Layer 3 of a small transformer language model trained on English Wikipedia (8 layers, counted from 0, width 64).
A neuron's activation on a vector x is GELU(weights . x + bias), where the dot is the dot product.

Input weights of the MLP neurons that the questions are about. A number n stands for (n - 500) times 0.0035.
n22 (bias -0.106): 302 739 580 685 408 336 381 399 545 363 552 595 722 497 431 416 209 389 476 675 460 420 681 467 779 386 385 424 723 522 481 434 541 570 468 580 691 435 534 429 540 424 494 835 604 361 442 563 167 618 301 757 448 372 618 457 461 442 565 522 442 485 563 403
n26 (bias -0.073): 307 590 404 431 488 824 366 697 408 487 689 710 465 590 376 634 504 592 192 415 429 471 505 554 662 369 463 566 425 557 407 516 602 531 593 478 326 406 647 569 412 583 307 445 603 680 478 407 567 640 485 533 608 542 537 502 454 525 434 482 348 609 339 404
n36 (bias -0.097): 319 454 682 469 259 615 399 380 548 424 477 430 600 362 569 583 654 479 527 598 439 379 524 558 413 569 495 559 593 549 546 372 306 504 428 291 490 575 483 548 426 450 651 473 585 629 412 861 428 563 333 506 521 387 299 524 423 382 829 379 733 515 519 409
n43 (bias 0.007): 447 574 524 458 575 527 413 221 561 505 349 683 663 315 498 629 617 665 493 547 675 517 416 794 377 565 591 457 465 497 470 539 462 464 437 822 437 278 450 534 618 332 521 399 389 463 501 640 499 568 504 485 458 562 365 381 584 440 320 515 487 553 454 394
n49 (bias -0.150): 531 421 677 634 584 663 540 652 342 476 322 190 518 596 738 509 607 286 667 515 497 378 507 586 611 713 513 601 398 708 574 462 602 491 563 410 410 626 793 307 251 469 439 107 656 638 533 418 387 789 421 654 680 439 239 410 469 543 293 491 431 647 539 374
n57 (bias -0.131): 470 421 341 570 303 509 407 440 587 653 494 439 414 424 455 148 585 711 382 455 596 654 469 505 452 549 445 560 617 847 552 413 382 466 458 377 258 703 645 474 584 542 612 610 655 641 408 404 520 470 449 656 421 694 535 288 638 449 549 384 336 592 312 400
n60 (bias -0.094): 561 566 550 261 479 392 479 610 496 774 569 500 326 562 768 511 448 462 699 660 589 304 645 611 274 442 636 497 580 534 711 511 714 632 557 565 394 554 774 446 283 533 242 381 411 332 388 513 497 391 434 676 481 732 303 534 586 360 639 532 275 565 423 145
n62 (bias -0.087): 616 421 713 218 493 567 625 419 408 367 384 608 523 453 534 546 619 614 453 268 598 441 432 546 213 437 375 348 581 285 504 405 514 676 491 407 406 414 546 884 322 516 331 350 377 455 673 546 668 518 730 327 552 547 428 370 649 630 458 638 529 728 360 532
n65 (bias -0.055): 609 510 454 546 525 369 530 616 661 368 370 614 364 507 354 407 417 407 651 611 415 676 583 513 491 382 427 576 704 335 394 495 606 532 511 696 285 570 467 487 565 361 446 437 480 524 416 463 474 628 697 494 625 734 450 583 514 501 431 351 529 472 349 463
n76 (bias -0.065): 439 559 386 676 308 305 407 420 593 696 542 290 498 581 254 574 559 576 463 605 633 364 762 361 751 383 541 525 470 447 664 383 474 524 464 602 522 369 605 464 435 429 519 374 411 504 404 562 617 565 501 488 768 605 394 563 565 328 573 170 503 601 406 487
n92 (bias -0.141): 619 642 576 320 234 453 490 574 466 801 512 469 530 612 601 509 442 468 435 590 315 566 494 699 424 504 411 385 421 182 505 487 552 225 762 569 521 461 465 553 550 407 448 503 612 541 645 545 447 422 430 601 725 600 404 585 633 514 492 457 447 355 610 552
n105 (bias -0.075): 761 369 496 265 404 557 485 454 450 495 494 724 325 287 727 458 465 706 103 596 498 432 528 701 515 536 536 450 367 802 444 400 460 475 565 621 598 530 381 516 414 451 228 486 301 792 413 697 413 619 502 233 398 608 386 603 797 642 368 371 542 609 657 442
n106 (bias -0.080): 600 284 612 519 715 469 630 554 368 317 412 682 402 592 505 313 458 654 338 522 492 658 292 503 446 451 515 459 738 568 559 578 289 551 550 464 485 672 581 634 631 660 576 453 446 396 372 653 595 368 528 326 266 431 420 571 543 448 498 643 549 584 662 524
n109 (bias -0.138): 472 254 581 375 566 502 399 435 375 471 252 432 663 479 394 322 711 539 338 580 216 552 435 448 673 793 973 697 439 610 448 334 305 318 296 655 415 460 493 325 469 606 522 636 499 378 310 740 446 603 519 519 465 790 397 826 141 318 677 466 578 696 397 469
n111 (bias -0.169): 473 545 650 468 462 347 363 454 573 206 364 721 354 399 372 483 406 590 353 430 618 577 623 472 467 588 573 630 653 687 378 511 526 565 484 670 492 452 577 424 573 584 488 424 449 406 621 508 315 497 245 518 684 569 703 526 435 448 508 439 641 360 218 543
n117 (bias -0.180): 424 216 683 395 626 435 699 648 87 463 602 451 208 830 663 679 411 522 311 203 312 514 539 566 405 416 405 634 279 493 617 526 565 583 901 259 465 319 568 449 651 633 437 325 543 663 466 498 618 474 594 712 400 446 460 554 290 563 394 651 469 677 374 467
n118 (bias -0.006): 461 639 726 575 482 384 502 579 672 382 426 304 350 384 579 614 447 568 432 478 558 392 462 477 668 584 354 581 474 583 588 488 253 708 518 395 627 510 566 593 527 436 571 386 473 445 435 560 419 405 527 638 398 343 636 505 561 427 366 535 653 614 495 566
n122 (bias -0.138): 353 417 576 458 474 445 598 492 404 618 384 535 537 352 463 647 570 237 507 627 372 481 544 355 411 480 485 414 425 195 504 727 511 526 703 245 642 649 546 611 603 612 580 594 497 505 410 400 279 454 616 329 523 523 704 442 541 526 432 644 559 667 333 554
n132 (bias -0.090): 647 514 567 550 392 690 541 490 492 611 378 618 386 431 358 264 422 414 735 599 322 578 688 543 381 595 386 552 478 608 493 201 399 290 512 530 478 573 429 269 275 589 545 509 799 532 652 359 378 423 662 439 316 584 413 644 393 521 688 246 582 566 674 696
n135 (bias -0.111): 512 372 558 524 569 606 610 299 629 420 550 423 685 651 546 438 592 438 351 436 413 507 541 723 325 563 622 611 377 344 623 553 721 439 349 561 673 273 625 517 337 606 561 518 252 313 649 546 418 550 499 456 776 439 351 537 484 491 608 417 451 641 594 472
n148 (bias -0.030): 318 742 825 429 678 395 567 833 597 586 503 523 314 423 494 521 565 574 697 374 621 359 257 602 489 508 629 584 693 377 632 397 363 436 443 417 190 459 486 508 463 623 534 650 361 449 556 474 475 467 499 530 298 700 458 514 511 666 431 633 254 574 391 541
n153 (bias 0.029): 567 296 458 689 431 743 548 617 431 648 536 728 575 555 389 368 623 467 395 247 571 355 426 565 472 544 563 392 566 402 474 357 740 555 319 400 494 425 532 435 498 663 368 490 356 507 424 509 412 659 443 653 587 575 204 551 455 547 490 555 461 531 598 456
n168 (bias -0.071): 514 659 438 418 436 435 627 585 628 377 467 525 373 399 585 625 532 469 437 550 541 631 468 608 494 363 604 574 417 591 450 723 733 315 191 402 401 613 353 644 430 424 499 649 683 237 500 508 418 424 546 491 376 546 354 418 403 525 507 459 471 551 774 717
n187 (bias -0.019): 611 482 463 511 433 412 660 489 518 751 727 513 479 471 701 286 530 373 601 516 514 534 505 612 399 316 580 393 501 482 581 373 607 331 496 633 411 533 616 411 630 541 395 580 657 488 425 409 476 538 341 619 633 322 345 325 354 444 558 551 597 416 388 277
n199 (bias -0.024): 685 569 553 596 457 521 643 225 144 644 218 349 518 558 450 578 762 802 344 670 505 656 390 373 490 783 516 393 711 448 322 447 379 401 667 223 656 555 438 415 583 385 299 434 450 686 331 596 336 424 646 585 424 392 632 368 379 481 673 586 617 676 482 508
n211 (bias -0.010): 450 324 583 420 557 693 469 504 523 482 386 722 638 577 424 469 352 502 532 697 469 459 767 621 506 703 467 415 616 407 566 474 359 592 418 337 497 463 458 594 410 609 366 613 651 461 555 297 531 529 581 457 337 594 452 362 265 622 519 485 546 614 329 516
n212 (bias -0.083): 618 402 639 740 414 708 522 296 583 817 422 628 409 590 296 382 504 639 654 499 845 724 499 770 611 425 349 457 459 362 308 342 206 606 659 300 596 296 545 627 341 410 474 606 634 603 544 378 366 587 656 144 411 479 381 390 472 664 456 469 535 341 542 621
n213 (bias 0.005): 481 470 568 498 539 560 599 440 423 380 535 420 479 456 456 524 602 507 275 304 261 447 445 625 674 713 555 531 436 640 594 515 437 500 348 324 382 567 473 578 604 373 311 515 287 619 564 468 682 517 557 681 401 537 496 657 457 446 607 451 457 641 664 320
n241 (bias -0.028): 656 366 493 415 521 524 309 506 300 618 591 417 489 370 499 550 529 394 405 555 438 565 444 659 615 673 536 563 760 715 634 525 469 455 280 371 388 642 531 325 608 602 500 660 485 520 519 719 373 368 502 477 760 515 489 405 251 555 357 371 555 672 360 350
n244 (bias -0.160): 722 503 707 509 538 490 476 368 448 591 533 613 533 344 393 668 352 344 551 644 415 534 877 615 470 414 279 565 578 487 463 503 503 472 497 656 264 562 537 602 597 645 267 366 406 514 525 378 455 762 534 432 372 611 457 319 510 481 160 577 305 413 432 549
n246 (bias -0.079): 623 671 497 487 509 718 405 644 474 655 359 536 522 455 620 441 651 549 462 573 470 775 557 430 414 454 503 285 413 366 399 407 520 441 640 656 693 723 457 341 280 720 434 462 356 525 418 444 483 423 463 406 364 324 394 424 622 389 611 470 736 476 595 709
n255 (bias 0.029): 530 581 417 413 489 195 655 486 455 529 514 479 386 578 528 488 390 418 517 415 517 577 475 449 539 550 458 449 374 422 544 589 496 491 612 512 531 568 519 438 684 472 458 500 580 561 498 385 557 409 336 568 458 764 448 459 475 614 398 529 428 471 750 509

Each question shows a token from some text and the vector x that enters the MLP there. A number n stands for (n - 500) times 0.0071.

" Y": 571 607 331 545 236 389 700 399 300 541 706 558 700 564 524 489 412 605 799 620 241 484 132 584 622 473 597 540 536 555 646 589 528 429 200 588 705 628 527 608 412 445 705 374 442 571 430 424 642 410 563 434 468 503 687 500 598 381 316 441 527 166 261 494
Which two neurons fire most, strongest first? n187, n92

" Award": 484 549 434 717 343 455 594 312 392 426 539 731 656 672 561 663 427 701 753 494 229 493 244 523 552 372 516 656 454 475 578 519 650 465 184 476 648 729 543 495 338 696 736 334 415 696 415 306 576 483 565 489 381 589 589 560 558 355 363 403 461 281 184 525
Which neuron lights up most? n65

" on": 625 624 373 512 308 458 461 302 411 383 681 688 627 630 580 626 401 675 744 426 195 404 242 579 510 444 643 731 566 607 666 527 467 438 298 569 785 556 592 633 294 571 710 401 394 618 427 272 514 511 615 534 474 456 544 457 546 447 418 398 469 250 127 568
The most active neuron and its activation: n135, at about 1.7

",": 684 479 447 566 258 364 592 568 259 347 619 630 749 733 559 710 453 639 812 345 303 301 316 464 516 482 586 589 424 573 652 640 378 572 337 624 681 526 588 498 263 421 713 402 398 700 423 337 456 428 521 475 432 582 541 562 507 499 342 506 579 238 195 619
Which three neurons fire most, strongest first? n117, n49, n118

" and": 614 458 514 579 241 393 634 371 375 369 653 683 684 754 550 709 447 616 783 497 310 465 266 490 602 339 621 579 561 689 691 601 471 554 349 545 721 510 568 565 239 465 664 260 257 664 429 373 488 424 524 516 433 469 499 529 466 503 308 564 537 207 219 541
Which three neurons fire most, strongest first? n117, n49, n118

" \"": 734 653 469 515 330 368 553 366 159 404 653 718 694 613 482 578 459 622 759 486 244 412 326 636 434 390 519 662 492 534 582 592 445 450 250 510 675 628 412 568 280 513 750 334 451 765 393 321 601 434 410 636 479 556 439 611 653 497 435 498 528 231 258 551
Which two neurons fire most, strongest first? n92, n244

"us": 548 424 557 650 270 415 575 362 362 330 611 585 750 745 533 653 387 717 822 381 247 345 253 524 565 443 560 580 498 501 688 488 616 492 255 535 693 614 467 521 325 494 654 504 304 771 461 335 694 309 580 448 430 469 624 500 584 460 348 404 503 305 311 622
The most active neuron and its activation: n213, at about 1.1

"ulation": 683 490 495 559 331 469 446 371 231 295 627 688 757 650 557 746 452 634 736 435 249 390 349 573 550 408 537 720 453 466 625 611 547 565 302 506 654 845 533 530 310 469 731 518 381 661 384 303 606 293 649 423 377 499 442 491 504 457 433 450 497 279 262 516
Which three neurons fire most, strongest first? n122, n106, n241

" ": 707 538 414 450 185 370 668 363 119 469 561 621 677 603 537 684 505 697 789 531 340 501 342 543 493 437 660 662 577 641 583 589 475 526 224 538 704 662 441 517 379 509 695 311 445 667 394 309 486 309 611 497 424 591 545 564 533 541 378 473 462 272 227 433
The most active neuron and its activation: n199, at about 3.7

" In": 683 550 384 592 384 491 618 329 370 432 661 675 724 612 581 617 399 569 769 511 211 464 348 503 422 438 650 615 529 578 695 448 416 530 159 539 766 574 496 618 373 532 734 393 483 723 396 328 512 434 582 485 438 524 529 481 496 373 337 497 510 151 146 597
Which three neurons fire most, strongest first? n244, n187, n211

" show": 570 565 450 568 354 512 510 283 360 434 662 791 688 687 521 660 384 635 747 374 194 382 197 637 582 416 656 600 588 491 581 584 507 476 271 530 683 673 392 514 192 604 625 429 465 581 461 303 533 467 563 585 434 564 553 602 512 415 265 488 575 231 241 603
Which neuron lights up most? n153

" in": 738 558 373 540 275 458 541 426 244 391 610 765 725 672 517 683 523 586 763 450 238 378 279 563 405 377 651 689 545 582 631 525 417 467 292 546 751 592 589 529 386 560 704 410 512 658 415 247 495 487 569 465 467 511 580 429 509 441 442 516 467 220 139 486
Which two neurons fire most, strongest first? n187, n244

" The": 637 639 448 558 269 398 745 421 350 413 612 608 739 566 630 618 400 613 716 414 243 382 339 566 612 350 491 656 488 507 606 507 414 559 260 483 809 658 534 545 291 435 739 389 350 686 462 403 505 435 463 556 388 637 455 595 562 445 290 530 594 259 136 597
Which neuron lights up most? n118

"-": 595 553 470 469 211 414 633 428 353 465 583 616 786 747 561 622 371 580 833 521 296 507 302 498 603 496 603 692 459 562 560 590 402 534 210 452 643 546 393 668 338 496 704 376 385 790 375 335 506 293 620 488 472 453 416 528 617 596 291 564 529 204 310 487
Which two neurons fire most, strongest first? n212, n92

" July": 607 560 349 676 206 467 726 429 328 397 669 632 724 641 506 641 418 743 853 485 365 501 253 481 427 527 566 565 449 638 634 517 559 407 197 511 683 624 471 548 320 558 617 495 316 528 520 380 494 344 707 368 368 510 538 570 438 452 395 439 580 228 223 627
Which two neurons fire most, strongest first? n132, n168

" D": 548 614 377 602 253 406 693 305 265 551 671 576 709 621 562 642 363 618 735 545 266 433 279 663 527 359 575 586 468 500 598 594 448 500 275 628 722 734 553 523 368 421 641 398 488 694 518 300 594 410 414 435 528 640 582 670 538 309 262 458 411 173 340 522
Which three neurons fire most, strongest first? n92, n255, n76

"urn": 681 546 357 548 247 398 615 496 307 392 713 704 624 696 567 613 350 633 665 311 165 393 203 583 590 451 635 530 640 499 636 619 483 599 210 464 671 710 443 584 301 570 629 402 329 569 485 327 590 348 597 409 467 600 557 461 538 495 388 541 658 232 366 569
Which three neurons fire most, strongest first? n106, n62, n213

" desc": 589 638 413 498 277 488 533 382 339 197 524 675 718 687 504 736 378 606 823 347 349 468 282 612 624 458 606 630 607 436 527 627 611 717 192 472 778 670 478 474 357 489 801 445 447 633 353 371 482 368 525 459 374 457 483 482 514 526 360 478 415 255 428 529
The most active neuron and its activation: n22, at about 2.4

" the": 588 616 469 506 217 397 761 439 316 416 623 716 775 615 596 654 461 546 802 474 310 401 291 516 563 336 558 629 518 460 539 479 461 541 357 456 724 623 528 460 291 533 691 379 366 703 589 276 467 407 557 584 392 589 510 547 567 490 353 560 525 247 83 557
Which neuron lights up most? n122

" fire": 540 649 418 439 232 495 450 431 411 347 704 761 809 668 511 625 376 754 771 393 313 470 205 469 611 477 531 633 459 512 666 585 417 501 291 464 698 723 454 535 308 533 656 359 422 525 457 432 554 352 574 551 381 438 530 723 522 443 263 497 548 249 292 594
Which two neurons fire most, strongest first? n118, n106

" histor": 679 621 495 590 176 539 507 416 345 334 478 649 667 691 569 719 467 736 754 275 277 371 264 578 691 433 554 573 498 494 500 485 617 594 164 583 732 683 501 518 373 473 704 483 480 608 440 398 466 311 516 557 403 575 424 589 417 425 259 560 521 229 367 603
Which two neurons fire most, strongest first? n153, n168

"27": 585 570 342 603 184 434 620 441 300 472 621 446 743 637 545 600 489 768 718 354 401 477 221 571 579 519 694 649 582 602 707 599 537 586 267 590 590 632 470 411 355 629 586 374 283 618 394 326 497 355 648 419 431 478 610 474 477 314 442 513 602 234 167 618
The most active neuron and its activation: n199, at about 2.4

"qu": 570 598 392 623 140 402 704 325 575 353 620 641 733 666 538 612 377 601 817 391 301 460 294 612 640 375 630 538 509 569 624 596 524 636 220 500 653 636 456 472 345 584 612 425 371 697 522 362 651 344 613 319 477 551 491 496 447 459 277 499 457 195 329 555
Which neuron lights up most? n212

" information": 561 571 514 560 329 518 439 289 396 266 602 774 769 667 536 666 462 760 753 438 273 342 197 574 594 397 620 632 396 470 620 499 573 532 260 551 641 692 500 572 339 478 718 563 412 583 361 268 569 421 662 485 294 502 544 606 509 456 381 501 426 322 240 556
The most active neuron and its activation: n43, at about 2

"86": 659 551 334 515 281 398 582 500 284 443 638 558 747 597 692 627 481 823 716 277 369 391 363 513 594 464 583 604 521 506 583 668 476 557 261 601 702 677 437 534 262 578 675 376 323 711 364 252 467 449 571 386 399 552 515 460 532 433 494 574 519 192 224 586
Which two neurons fire most, strongest first? n246, n62

"'": 525 495 405 496 288 380 692 494 395 337 596 758 770 683 582 630 486 552 808 487 295 495 262 557 592 417 538 585 460 561 581 614 418 453 298 347 769 618 422 531 342 610 622 229 390 834 465 334 595 359 552 521 425 525 542 524 564 484 340 569 489 258 201 555
Which two neurons fire most, strongest first? n117, n122

" inst": 634 637 432 523 390 382 534 385 422 397 580 690 859 737 577 723 412 556 734 458 311 276 298 715 467 402 545 606 476 440 542 551 484 659 141 421 732 637 481 507 286 558 790 468 476 637 430 313 461 347 448 365 511 523 405 501 433 608 354 569 484 212 489 576
Which two neurons fire most, strongest first? n135, n168

"ares": 693 490 445 667 257 391 505 391 367 284 739 648 789 646 447 664 405 711 804 326 253 432 248 580 586 505 651 501 526 569 644 614 564 585 221 459 592 647 527 555 226 473 552 483 358 546 452 355 614 442 620 468 462 509 596 546 537 396 363 496 465 269 237 608
Which neuron lights up most? n213

" was": 661 489 419 538 353 456 504 492 306 345 694 709 628 668 622 691 525 695 831 451 344 499 250 712 640 407 659 562 462 488 522 530 382 542 219 544 692 508 448 511 234 422 756 400 348 640 444 302 461 524 481 519 468 466 573 612 502 554 333 484 575 163 214 525
Which neuron lights up most? n212

" compan": 671 593 431 574 228 518 544 384 357 395 573 668 627 759 561 599 331 716 712 347 138 416 225 625 643 436 586 601 589 456 503 495 615 569 189 548 773 630 432 613 300 535 740 386 402 565 594 396 439 383 560 508 528 532 494 473 441 520 321 482 529 219 358 622
The most active neuron and its activation: n135, at about 2.5

"7": 745 561 323 458 280 342 534 445 322 313 683 604 804 623 563 563 432 709 726 238 388 353 394 521 639 508 664 657 525 579 623 618 439 553 343 556 662 658 518 526 327 501 570 404 315 721 349 304 532 541 596 450 419 609 551 562 483 367 354 576 622 220 196 439
Which two neurons fire most, strongest first? n213, n111

"ook": 598 564 440 597 311 421 541 388 359 452 687 605 677 726 582 627 412 736 641 442 243 399 221 625 654 386 605 532 480 467 624 549 542 420 203 541 677 793 494 538 283 551 712 395 386 629 410 250 699 368 581 487 489 492 561 518 486 366 344 432 646 242 271 604
Which two neurons fire most, strongest first? n246, n76

" |": 568 526 365 562 185 452 690 379 342 358 507 575 704 789 599 752 441 724 775 521 266 448 281 547 576 434 623 675 523 507 639 678 399 553 235 527 604 572 521 499 346 515 638 432 363 650 450 346 473 372 525 507 438 498 592 569 642 485 435 385 563 200 164 487
Which neuron lights up most? n76

"10": 674 528 370 473 249 396 603 438 271 403 609 629 800 660 605 565 428 656 759 349 431 418 409 562 620 375 635 574 554 569 648 664 496 547 330 559 673 653 453 579 241 627 615 356 287 720 321 280 494 401 614 453 327 589 560 541 454 422 451 528 587 228 171 518
Which neuron lights up most? n60

" Tom": 520 600 443 601 243 458 670 427 283 415 583 579 633 605 616 557 349 772 679 494 204 448 136 570 618 350 475 545 383 551 579 573 621 479 204 572 735 609 558 578 295 505 715 390 349 618 457 430 619 423 456 501 436 697 619 665 617 432 318 418 543 234 328 618
Which neuron lights up most? n92

".\n\n": 620 504 459 546 232 475 601 424 320 390 555 817 720 724 616 591 532 552 802 557 283 497 296 487 609 499 650 659 537 622 620 654 440 522 264 423 616 475 371 499 287 603 684 481 322 770 478 309 503 348 491 520 411 587 511 543 536 383 313 434 411 197 248 573
Which neuron lights up most? n211

"ug": 633 630 376 554 241 351 617 502 297 388 572 467 667 564 455 659 380 607 714 440 251 432 270 588 611 476 650 433 568 580 625 668 581 520 178 440 758 688 698 493 356 449 789 464 358 641 473 322 666 364 590 374 490 558 579 477 512 422 426 494 512 179 269 614
Which two neurons fire most, strongest first? n241, n76

")": 597 454 574 563 171 476 653 413 317 339 653 811 756 648 667 672 435 604 790 398 392 438 256 486 570 464 648 643 404 640 555 665 546 463 270 504 568 624 467 453 340 490 649 404 301 725 429 317 547 398 581 534 495 497 502 475 605 413 290 402 567 226 268 502
Which two neurons fire most, strongest first? n49, n43

"–": 590 623 458 583 175 393 568 493 292 437 617 650 728 730 455 663 479 610 784 348 346 382 289 546 614 485 522 658 500 621 718 527 393 512 240 467 559 517 498 653 302 614 752 352 538 684 306 312 497 339 555 443 414 621 581 596 590 480 301 494 545 233 277 451
The most active neuron and its activation: n148, at about 1.9

" a": 580 642 395 391 270 416 630 418 344 378 637 671 785 659 705 685 343 545 916 550 334 406 301 648 576 393 581 588 411 528 604 459 428 506 235 440 697 559 470 512 302 388 668 447 361 679 468 330 529 460 560 513 371 513 544 562 554 548 390 672 503 273 187 543
Which two neurons fire most, strongest first? n148, n60